Layer 6 of a small transformer language model trained on English Wikipedia (11 layers, counted from 0, width 64).
A neuron's activation on a vector x is GELU(weights . x), where the dot is the dot product.
The model reads these tokens: "\"" " (" "with" " St" "atic" " Rev" "enger" " featuring" " Luc" "iana" ")" " |" " " "2" "0" "0" "9" " |" " " "8" "6" " |" " " "3" " |" " " "1" "9" " |" " " "1" " |"

The vector x that enters this layer's MLP at each token. A number n stands for (n - 500) times 0.0084.
0 "\"": 624 557 490 520 819 377 545 582 571 573 354 553 469 476 524 422 452 519 369 350 472 395 27 507 505 393 576 404 443 534 524 451 418 586 501 680 631 614 461 359 468 678 488 520 569 454 640 554 650 541 552 521 403 338 413 487 648 499 299 505 470 543 531 660
1 " (": 660 560 503 505 842 372 552 620 584 548 392 537 485 471 518 407 441 492 360 353 516 412 78 505 498 382 569 357 449 498 514 432 411 568 506 669 676 640 472 331 460 685 457 492 583 455 645 533 647 524 531 487 427 331 388 464 637 518 353 521 475 537 523 682
2 "with": 669 649 496 440 837 455 502 658 547 583 370 513 409 444 464 343 474 539 401 342 535 420 111 480 578 408 511 408 495 593 562 394 349 574 508 655 616 577 432 376 433 675 515 455 617 382 651 534 650 519 514 496 390 379 375 554 649 496 324 528 548 533 417 672
3 " St": 635 457 539 367 775 374 389 704 576 616 443 481 479 540 430 435 529 558 554 296 515 470 141 513 535 441 510 359 456 537 538 469 373 645 527 758 706 621 371 423 417 654 482 408 656 396 536 466 584 573 522 544 392 438 377 497 646 305 310 515 549 533 460 646
4 "atic": 627 504 492 382 728 399 477 625 479 682 465 470 323 547 515 314 570 599 475 445 571 499 121 455 506 443 570 309 466 665 588 471 409 563 516 701 670 667 327 471 429 656 439 391 653 387 503 604 608 533 567 510 355 373 534 414 663 318 322 444 547 551 465 607
5 " Rev": 564 455 537 468 667 481 395 602 544 571 372 506 379 553 526 344 503 570 492 372 511 405 191 471 517 379 495 359 403 576 507 670 368 574 492 742 686 733 439 398 430 702 578 358 611 381 503 508 632 578 634 478 333 451 445 443 697 286 291 534 550 605 459 711
6 "enger": 485 612 462 494 681 390 474 631 504 581 447 471 313 604 507 332 546 558 501 513 580 475 66 532 461 454 543 360 402 672 501 544 472 565 441 691 618 694 358 442 532 643 473 443 707 372 573 598 617 474 579 488 302 436 489 497 609 330 251 415 456 552 547 691
7 " featuring": 659 568 451 566 780 482 492 649 528 545 346 517 339 557 482 368 484 586 373 325 513 450 86 518 523 385 586 348 433 584 556 476 399 520 458 643 596 624 454 422 460 668 541 389 621 444 662 525 608 577 551 482 369 344 483 504 656 485 232 500 469 587 548 657
8 " Luc": 606 584 408 424 766 392 462 638 547 591 375 558 435 572 484 475 474 565 502 404 510 419 209 519 482 420 492 385 485 605 492 581 331 596 413 800 606 665 406 388 377 705 514 431 706 318 595 412 678 555 547 533 441 459 484 436 677 257 277 457 521 479 468 614
9 "iana": 485 610 382 395 723 339 545 660 499 683 383 513 394 614 515 365 465 565 455 370 525 426 176 567 564 517 456 403 513 633 494 484 388 534 406 816 612 677 374 477 468 584 448 442 737 371 561 587 578 511 535 543 386 419 531 431 689 373 332 314 419 573 598 611
10 ")": 556 577 465 508 793 450 526 578 545 580 391 544 422 548 541 386 478 550 378 283 522 463 101 587 536 453 568 301 443 619 490 462 395 554 418 718 604 662 475 342 419 615 491 491 633 406 592 578 641 537 600 534 342 363 457 489 665 462 250 492 405 509 644 618
11 " |": 704 574 492 538 763 401 546 598 576 575 391 562 480 467 469 383 441 538 379 346 520 435 88 502 505 401 539 376 422 592 547 398 377 546 426 704 627 634 498 313 469 645 481 490 551 431 665 552 666 539 532 549 400 332 387 575 644 521 274 489 430 548 555 632
12 " ": 717 510 491 454 812 408 450 569 631 535 409 597 483 500 475 455 427 517 419 339 466 425 199 398 452 449 507 376 418 641 578 389 399 532 490 695 632 713 464 306 583 528 503 462 629 388 603 520 707 535 524 627 473 374 320 579 623 450 239 505 416 533 503 662
13 "2": 702 528 493 358 816 402 474 525 578 468 395 576 489 538 473 382 545 517 471 412 495 363 170 462 455 560 480 373 385 659 610 345 372 539 495 671 578 610 456 284 666 591 506 503 614 398 594 588 631 414 463 704 465 446 345 647 586 408 238 506 487 588 479 606
14 "0": 678 461 445 266 742 473 407 553 598 530 385 523 488 484 489 474 615 503 467 417 562 403 135 420 507 626 554 376 446 598 676 330 419 522 522 675 528 604 509 285 580 674 558 411 597 415 643 573 623 432 465 653 475 478 358 642 599 333 253 499 409 552 496 553
15 "0": 645 439 428 307 793 414 428 498 565 591 362 463 479 429 502 457 644 515 433 365 641 404 188 363 616 576 581 453 466 630 668 394 428 474 524 741 530 554 499 286 528 695 529 421 608 417 583 615 628 479 545 648 451 457 353 543 673 337 364 481 367 532 445 502
16 "9": 553 488 395 408 766 365 491 444 529 620 334 440 478 371 486 431 643 535 384 321 672 378 219 363 691 437 564 492 457 623 647 481 440 483 497 761 526 543 511 299 502 674 557 413 630 429 493 600 610 629 605 633 445 419 349 537 746 424 358 488 409 517 487 508
17 " |": 627 571 462 594 767 420 511 515 561 648 368 563 539 343 444 411 525 592 398 289 682 436 162 381 560 292 531 502 408 608 562 476 391 437 435 732 578 583 569 336 491 613 593 405 535 414 557 561 595 622 566 553 375 395 316 557 656 542 314 477 422 564 590 532
18 " ": 720 530 515 466 808 394 449 573 659 593 373 619 517 452 497 455 480 565 437 296 592 397 228 302 432 391 478 402 405 639 591 458 435 440 529 707 599 653 458 312 580 487 540 449 662 394 535 492 655 567 505 614 476 367 317 533 620 456 283 505 389 571 548 621
19 "8": 710 584 527 341 771 415 457 510 663 482 381 590 472 529 487 433 592 571 463 357 568 391 208 457 410 537 507 317 378 664 660 417 358 431 552 730 503 548 407 257 570 578 600 529 694 418 564 526 541 483 477 683 454 409 354 597 640 389 267 499 480 554 495 533
20 "6": 709 458 480 286 742 431 433 436 500 562 405 522 464 560 481 486 654 550 454 410 583 365 129 411 517 558 505 381 433 629 735 412 403 423 551 768 458 525 461 312 526 674 580 503 632 392 544 624 508 579 588 640 443 460 397 604 584 336 342 495 394 495 528 518
21 " |": 745 534 489 497 696 418 457 438 555 643 409 621 557 387 435 460 628 576 456 335 644 382 65 440 501 405 500 449 443 624 636 473 459 352 461 732 525 516 508 294 457 617 609 448 572 365 579 607 547 594 584 573 362 428 357 552 622 471 374 493 426 507 580 549
22 " ": 763 487 501 452 752 405 401 543 659 620 374 667 513 448 544 496 491 583 463 318 568 407 205 319 398 400 442 386 425 612 619 505 479 412 554 716 554 610 420 313 556 437 553 477 686 357 517 521 604 609 491 624 463 382 339 560 583 465 299 529 379 546 586 619
23 "3": 735 548 568 363 726 430 458 493 626 527 408 691 444 517 571 441 618 597 520 374 551 364 182 422 364 541 443 304 356 636 645 395 415 439 550 683 535 494 411 273 627 534 566 558 705 368 515 592 510 493 463 701 391 459 379 581 565 422 280 518 460 553 525 548
24 " |": 793 520 504 458 612 476 393 470 606 651 414 661 508 460 429 484 668 583 527 387 573 364 63 489 455 489 504 369 457 652 684 406 471 394 460 680 494 535 429 224 462 579 575 471 592 345 594 586 544 524 553 608 416 467 406 607 537 430 370 500 394 490 582 576
25 " ": 786 441 487 455 690 436 358 538 663 636 386 674 479 478 569 520 515 581 492 342 517 414 208 348 399 440 424 359 444 617 654 502 496 437 533 720 538 590 373 293 541 404 536 502 693 326 530 554 570 589 474 648 478 407 378 597 546 457 297 552 346 526 594 619
26 "1": 753 507 532 374 705 425 389 466 670 519 377 676 444 511 568 432 631 556 521 412 559 399 213 451 404 597 424 283 368 633 662 439 410 426 480 705 512 524 346 344 563 485 535 536 665 315 566 591 486 486 451 730 465 489 381 647 555 404 279 537 428 534 568 609
27 "9": 704 401 448 245 639 456 402 456 608 608 381 570 428 565 540 442 662 549 479 446 566 404 147 449 467 596 513 241 417 647 678 435 505 428 516 701 442 489 415 273 481 579 600 510 659 338 563 573 511 530 495 687 483 484 470 701 613 411 332 568 377 499 574 556
28 " |": 743 483 478 467 646 435 388 431 532 746 399 611 532 433 477 463 637 598 473 352 653 414 101 437 503 443 483 434 457 656 623 475 497 361 460 763 515 472 460 260 395 582 564 460 595 303 593 634 512 559 564 598 418 429 419 586 592 472 424 534 342 496 605 529
29 " ": 759 451 483 480 683 422 348 514 649 684 376 656 481 468 595 504 518 602 473 331 583 426 229 320 417 413 423 371 432 619 632 534 512 426 524 728 538 564 395 305 527 397 540 495 682 308 524 551 536 591 475 653 486 390 381 588 560 478 291 579 329 541 625 602
30 "1": 730 527 532 379 697 417 386 448 666 549 363 679 434 501 605 416 636 577 514 408 614 400 230 429 414 583 425 290 356 651 651 467 415 415 472 704 505 500 353 343 549 477 528 549 658 301 552 582 465 479 456 732 470 477 388 634 570 410 284 558 418 546 592 599
31 " |": 800 488 501 426 576 458 382 478 605 728 407 663 487 452 506 441 632 596 519 398 585 412 130 505 437 500 463 323 466 694 634 435 503 433 444 694 503 497 418 203 433 539 517 473 579 294 593 593 518 493 525 663 455 447 457 652 583 440 375 524 339 498 610 558

Each question shows the input weights of one neuron of the MLP. A number n stands for (n - 500) times 0.0034.

n86: 462 639 479 352 335 911 340 714 678 472 508 672 383 238 556 737 285 516 476 676 513 509 501 714 464 690 592 496 210 138 527 329 776 576 491 476 563 568 626 335 751 787 568 310 656 536 728 566 360 344 138 335 502 418 356 444 393 329 534 434 479 456 378 219
Which token does this neuron like most? 14 "0"

n106: 434 518 423 481 560 575 355 456 859 183 581 371 510 256 616 474 477 498 726 381 709 660 392 769 348 659 402 521 585 146 530 513 591 607 513 396 365 411 479 638 659 861 526 553 478 534 519 541 687 248 144 572 451 457 466 445 476 656 501 292 298 560 645 226
Which token does this neuron like most? 14 "0"

n70: 378 391 587 344 348 437 605 435 601 448 640 426 569 507 435 593 631 594 600 577 543 505 450 451 467 389 411 601 579 536 422 576 526 447 732 618 448 510 453 466 701 522 583 670 508 445 385 571 654 347 547 436 428 514 296 407 435 442 392 620 445 603 456 357
On which token does it fire most, and how strongly? 23 "3", at about 1.8

n30: 334 411 449 377 475 472 408 517 515 419 543 347 577 656 540 548 428 579 384 717 492 567 429 454 545 803 670 576 430 263 355 611 773 220 521 530 688 603 606 362 370 926 515 625 308 408 399 473 515 338 662 276 427 420 318 331 700 545 749 457 392 637 390 357
Its three highest activations, in order, are on tokens 15 "0", 5 " Rev", 1 " ("

n77: 494 471 416 767 340 523 594 517 396 536 431 443 550 448 617 415 393 380 325 696 537 694 453 336 396 432 408 671 373 390 516 562 491 545 647 621 424 504 533 473 607 509 426 395 417 537 658 421 445 532 453 645 623 499 500 567 369 521 369 653 337 712 592 543
Which token does this neuron like most? 29 " "

n66: 551 401 523 436 465 471 525 413 366 550 606 430 415 691 427 570 615 559 398 538 405 500 427 391 522 528 520 627 631 521 532 492 624 345 382 552 584 673 384 520 363 468 436 495 513 465 593 679 663 546 557 405 536 399 701 425 465 435 620 368 456 451 448 442
Which token does this neuron like most? 4 "atic"

n107: 556 579 580 409 378 373 524 569 369 516 465 231 649 645 460 576 573 387 486 467 324 546 483 579 568 634 493 473 474 540 472 405 396 403 282 528 446 373 729 526 541 484 546 700 522 575 614 469 625 554 496 243 437 413 525 471 581 543 508 505 407 549 702 518
Its three highest activations, in order, are on tokens 10 ")", 9 "iana", 11 " |"

n24: 611 460 528 598 356 628 590 345 537 415 450 401 370 527 762 616 597 617 476 494 645 561 512 529 371 547 476 383 453 455 521 614 412 539 425 460 484 585 418 257 407 517 462 522 483 552 522 385 653 393 621 340 541 426 676 387 552 373 561 575 423 433 580 515
Which token does this neuron like most? 5 " Rev"

n80: 658 602 476 540 323 533 612 484 495 487 398 412 676 315 532 570 755 373 511 569 367 399 484 625 404 536 513 512 547 308 747 403 525 491 372 533 466 432 569 462 563 585 504 456 591 637 546 635 376 585 433 420 523 569 422 425 595 374 433 386 446 425 603 542
On which token does it fire most, and how strongly? 24 " |", at about 3.3

n121: 401 523 571 693 506 477 514 489 332 531 678 515 526 577 410 516 481 607 435 451 594 606 425 460 412 606 468 453 680 520 325 290 431 246 564 410 343 752 458 444 731 562 587 507 517 403 413 637 446 491 293 711 564 675 319 456 486 665 709 680 460 320 617 445
Its three highest activations, in order, are on tokens 23 "3", 28 " |", 24 " |"

n47: 485 585 605 560 285 512 252 511 457 374 563 585 530 492 293 556 483 596 469 477 467 776 445 654 401 455 298 592 571 619 548 477 453 464 407 558 476 418 446 575 596 384 230 457 458 453 195 467 677 604 634 602 544 382 610 372 546 511 496 501 400 605 483 630
Which token does this neuron like most? 25 " "

n40: 485 337 468 589 410 582 559 511 255 183 559 371 228 373 456 542 479 356 668 537 786 560 591 556 551 468 517 558 289 341 631 549 676 447 583 434 506 542 416 490 530 633 410 436 586 635 246 622 532 725 493 563 420 373 510 787 670 578 486 522 434 494 327 555
On which token does it fire most, and how strongly? 16 "9", at about 1.4

n68: 499 524 644 561 422 625 543 520 747 313 600 595 500 420 471 532 610 487 650 431 446 287 503 593 676 510 595 499 302 468 481 423 433 632 388 398 596 429 517 507 401 491 629 638 466 420 487 319 437 490 550 576 531 501 424 352 432 427 508 401 730 447 532 550
On which token does it fire most, and how strongly? 3 " St", at about 0.41

n44: 387 445 539 424 372 376 466 535 467 535 498 379 612 401 451 420 677 459 457 427 667 414 450 507 633 658 591 308 650 668 638 502 540 635 573 474 534 551 554 295 542 592 323 453 398 599 536 539 412 353 631 432 594 374 629 423 442 461 649 458 445 576 385 513
On which token does it fire most, and how strongly? 15 "0", at about 4.5

n51: 450 551 518 556 453 698 566 550 340 432 337 447 418 314 347 755 629 686 565 608 602 550 558 347 368 451 267 489 434 513 605 521 623 504 485 358 584 469 590 578 468 549 627 529 398 301 357 502 725 752 616 376 272 405 534 533 515 693 578 411 422 591 489 409
On which token does it fire most, and how strongly? 17 " |", at about 1.8

n126: 536 460 337 591 479 497 529 568 355 508 619 333 393 707 356 577 618 446 509 560 517 473 514 420 598 582 535 491 388 521 441 558 601 676 515 477 654 553 367 508 489 549 355 568 399 315 632 443 450 505 650 518 574 300 676 460 342 531 363 479 437 446 580 491
Which token does this neuron like most? 6 "enger"

n45: 458 557 498 751 598 429 519 351 614 380 585 567 483 394 274 495 695 467 569 496 639 363 475 404 538 429 625 485 487 553 577 653 469 408 401 462 627 510 407 538 576 476 622 616 487 424 508 441 265 493 553 568 514 461 529 395 449 465 652 434 534 576 386 572
Its two highest activations, in order, are on tokens 21 " |", 17 " |"

n25: 520 572 468 671 555 464 471 260 479 577 456 363 470 485 592 638 491 609 527 705 509 525 549 488 476 412 327 520 355 414 476 437 558 424 358 621 526 328 350 505 542 679 411 519 552 474 625 690 550 519 405 545 545 443 545 516 474 342 545 411 428 418 534 469
On which token does it fire most, and how strongly? 28 " |", at about 2.9

n89: 490 715 475 581 595 652 282 391 567 615 562 414 354 606 370 258 393 523 512 343 606 484 594 571 534 528 373 587 654 561 420 460 670 436 533 537 289 532 457 493 579 515 493 476 413 573 380 549 401 446 513 617 367 678 501 625 579 495 402 377 546 389 603 446
Its three highest activations, in order, are on tokens 9 "iana", 31 " |", 6 "enger"

n37: 568 473 495 593 423 535 528 488 455 334 796 842 368 291 364 403 567 670 589 462 499 555 339 457 683 646 558 637 541 587 441 630 331 282 510 569 600 600 533 441 496 545 385 583 447 558 397 537 442 155 445 338 592 381 357 643 644 604 594 609 421 298 411 428
On which token does it fire most, and how strongly? 21 " |", at about 2.6

n14: 890 418 280 719 515 551 465 626 420 410 525 335 474 563 505 546 208 354 562 449 523 331 308 612 678 583 310 623 568 352 314 556 510 476 511 383 389 397 436 759 378 489 409 400 573 652 595 483 436 467 563 416 642 387 484 572 696 532 758 367 390 634 511 406
Its three highest activations, in order, are on tokens 7 " featuring", 9 "iana", 1 " ("

n74: 788 496 479 545 559 616 706 339 436 571 577 580 361 475 486 451 471 551 410 447 395 485 602 635 588 411 483 489 463 416 612 527 543 435 461 384 477 648 468 516 337 686 799 333 458 729 627 511 400 607 327 359 499 554 576 426 353 570 371 505 334 515 339 333
On which token does it fire most, and how strongly? 7 " featuring", at about 2.5

n57: 700 439 683 499 824 602 412 627 592 283 453 340 509 561 585 625 510 370 478 417 449 469 403 529 324 468 543 431 433 344 465 503 462 457 741 527 591 426 515 538 532 381 629 487 354 642 503 334 588 370 582 394 622 221 477 308 511 617 677 617 375 410 449 535
Which token does this neuron like most? 1 " ("

n17: 593 518 335 445 589 487 410 609 383 364 692 384 476 473 433 405 425 504 672 697 580 604 477 606 567 573 376 607 824 406 321 495 327 448 744 395 563 541 604 563 558 707 395 441 435 517 231 399 402 603 425 643 602 346 315 597 386 444 564 387 351 467 500 661
Which token does this neuron like most? 3 " St"

n88: 482 491 476 299 577 398 263 396 384 267 460 345 715 497 641 598 312 687 385 310 663 524 637 503 557 882 495 690 361 509 444 417 636 290 617 484 586 399 465 658 413 416 556 340 577 811 565 620 690 175 503 349 684 376 411 486 570 475 479 491 299 420 602 655
Its two highest activations, in order, are on tokens 15 "0", 14 "0"

n113: 449 99 637 465 671 714 296 441 653 512 635 519 472 413 451 800 407 546 469 251 548 450 567 842 479 476 312 509 35 466 443 496 522 657 349 698 516 520 615 621 499 490 433 613 433 707 358 479 504 528 544 336 436 467 619 389 446 536 427 722 508 528 412 399
Which token does this neuron like most? 3 " St"

n6: 377 550 588 518 634 658 303 461 763 189 652 504 363 479 530 581 516 477 366 450 348 498 570 303 258 514 639 257 456 320 452 449 518 498 563 501 738 428 580 710 555 378 589 476 521 526 632 403 573 270 60 619 549 768 508 509 511 793 496 410 410 572 556 447
Its two highest activations, in order, are on tokens 26 "1", 23 "3"

n41: 375 307 756 462 401 413 490 587 652 511 519 365 395 254 577 384 451 517 719 533 280 441 440 660 511 444 506 563 331 579 655 456 502 519 534 385 768 485 654 496 449 368 503 626 498 545 654 692 370 472 661 483 507 379 457 489 370 632 575 698 332 339 411 822
Its three highest activations, in order, are on tokens 1 " (", 0 "\"", 11 " |"

n83: 556 544 514 421 473 486 544 424 350 526 620 580 522 589 545 522 433 565 462 566 567 549 474 391 449 522 453 378 560 526 508 586 554 600 618 450 601 437 370 478 319 360 488 473 360 241 652 565 611 621 363 429 507 262 643 662 363 479 493 558 715 519 550 399
On which token does it fire most, and how strongly? 4 "atic", at about 2.1

n99: 294 266 460 531 539 522 463 631 588 558 389 457 517 489 322 467 440 506 414 502 536 461 517 394 507 397 577 395 537 663 402 586 594 652 575 372 613 659 484 431 658 510 606 370 383 539 521 322 449 490 591 453 605 452 645 536 431 473 668 438 456 607 418 559
On which token does it fire most, and how strongly? 5 " Rev", at about 2.3

n50: 493 614 607 269 457 463 417 602 636 398 548 620 618 597 444 576 454 710 521 501 429 406 643 435 395 623 485 606 271 494 360 361 480 597 539 417 611 498 433 515 443 289 429 813 551 599 640 509 779 434 493 534 680 342 443 335 381 463 401 441 473 440 431 625
Which token does this neuron like most? 12 " "

n1: 638 530 608 525 458 500 427 515 471 657 489 301 429 583 365 368 380 318 474 762 498 559 525 678 378 477 543 303 447 546 482 412 617 338 627 516 435 271 517 297 496 698 523 556 392 519 508 528 578 578 413 416 564 432 672 716 596 569 642 487 417 580 417 398
Its three highest activations, in order, are on tokens 27 "9", 31 " |", 28 " |"

n11: 292 453 715 75 507 468 629 413 224 517 442 357 467 922 557 428 489 554 218 600 302 444 678 709 319 443 743 438 248 619 442 510 753 312 566 535 563 390 588 264 346 680 669 537 429 572 357 294 618 528 684 395 506 290 548 736 594 783 706 643 429 392 403 332
On which token does it fire most, and how strongly? 27 "9", at about 1.7

n110: 501 523 455 448 719 489 510 394 334 551 450 353 505 368 729 315 344 360 703 574 546 465 531 576 497 495 704 544 417 408 495 446 643 658 439 310 407 404 447 709 519 456 560 607 537 494 584 643 588 544 492 525 430 427 430 603 456 558 573 395 379 481 407 576
Which token does this neuron like most? 2 "with"

n109: 424 614 295 525 609 531 316 757 348 367 592 447 396 524 541 658 539 379 476 652 555 346 546 665 578 387 355 585 369 292 654 411 351 441 439 549 581 545 629 584 520 465 517 527 694 496 482 560 490 405 637 521 781 482 507 312 646 552 452 565 406 414 329 366
Its three highest activations, in order, are on tokens 8 " Luc", 9 "iana", 16 "9"

n123: 481 669 659 442 542 529 557 432 642 678 670 607 364 553 483 570 530 560 319 594 404 522 539 412 310 537 586 576 503 552 279 482 374 486 722 441 496 187 538 566 416 570 386 626 535 393 488 625 439 327 359 625 521 529 408 429 538 527 515 384 418 356 583 367
Which token does this neuron like most? 23 "3"

n100: 557 468 593 327 451 759 439 491 573 423 425 639 529 571 431 367 606 391 492 511 576 684 533 519 473 662 608 495 505 521 381 428 386 428 453 442 493 374 496 623 432 639 380 654 177 423 379 290 446 435 496 753 601 356 273 491 672 404 591 547 569 546 400 551
Its two highest activations, in order, are on tokens 30 "1", 26 "1"

n73: 418 475 518 554 281 393 533 489 463 681 581 454 583 302 572 486 465 552 499 668 552 527 223 515 618 487 539 423 663 405 555 592 560 411 525 645 442 501 607 449 590 632 418 309 537 405 612 572 613 401 547 358 494 423 600 492 435 354 601 502 388 344 445 533
On which token does it fire most, and how strongly? 28 " |", at about 4.6

n38: 543 605 521 418 428 431 686 569 421 468 479 511 362 400 635 211 328 500 434 451 373 550 634 496 359 555 467 493 516 595 435 551 425 492 586 628 578 363 538 358 525 478 342 653 505 494 572 540 457 323 603 576 497 558 558 525 515 554 677 353 537 547 417 510
On which token does it fire most, and how strongly? 9 "iana", at about 1.6

n108: 401 407 633 800 542 439 604 565 464 488 573 399 573 651 714 438 361 625 632 367 267 371 401 682 585 558 579 462 285 535 578 647 618 590 453 483 540 483 432 480 609 532 470 308 489 570 688 496 402 389 485 300 538 601 416 608 485 469 575 417 549 344 384 459
Which token does this neuron like most? 6 "enger"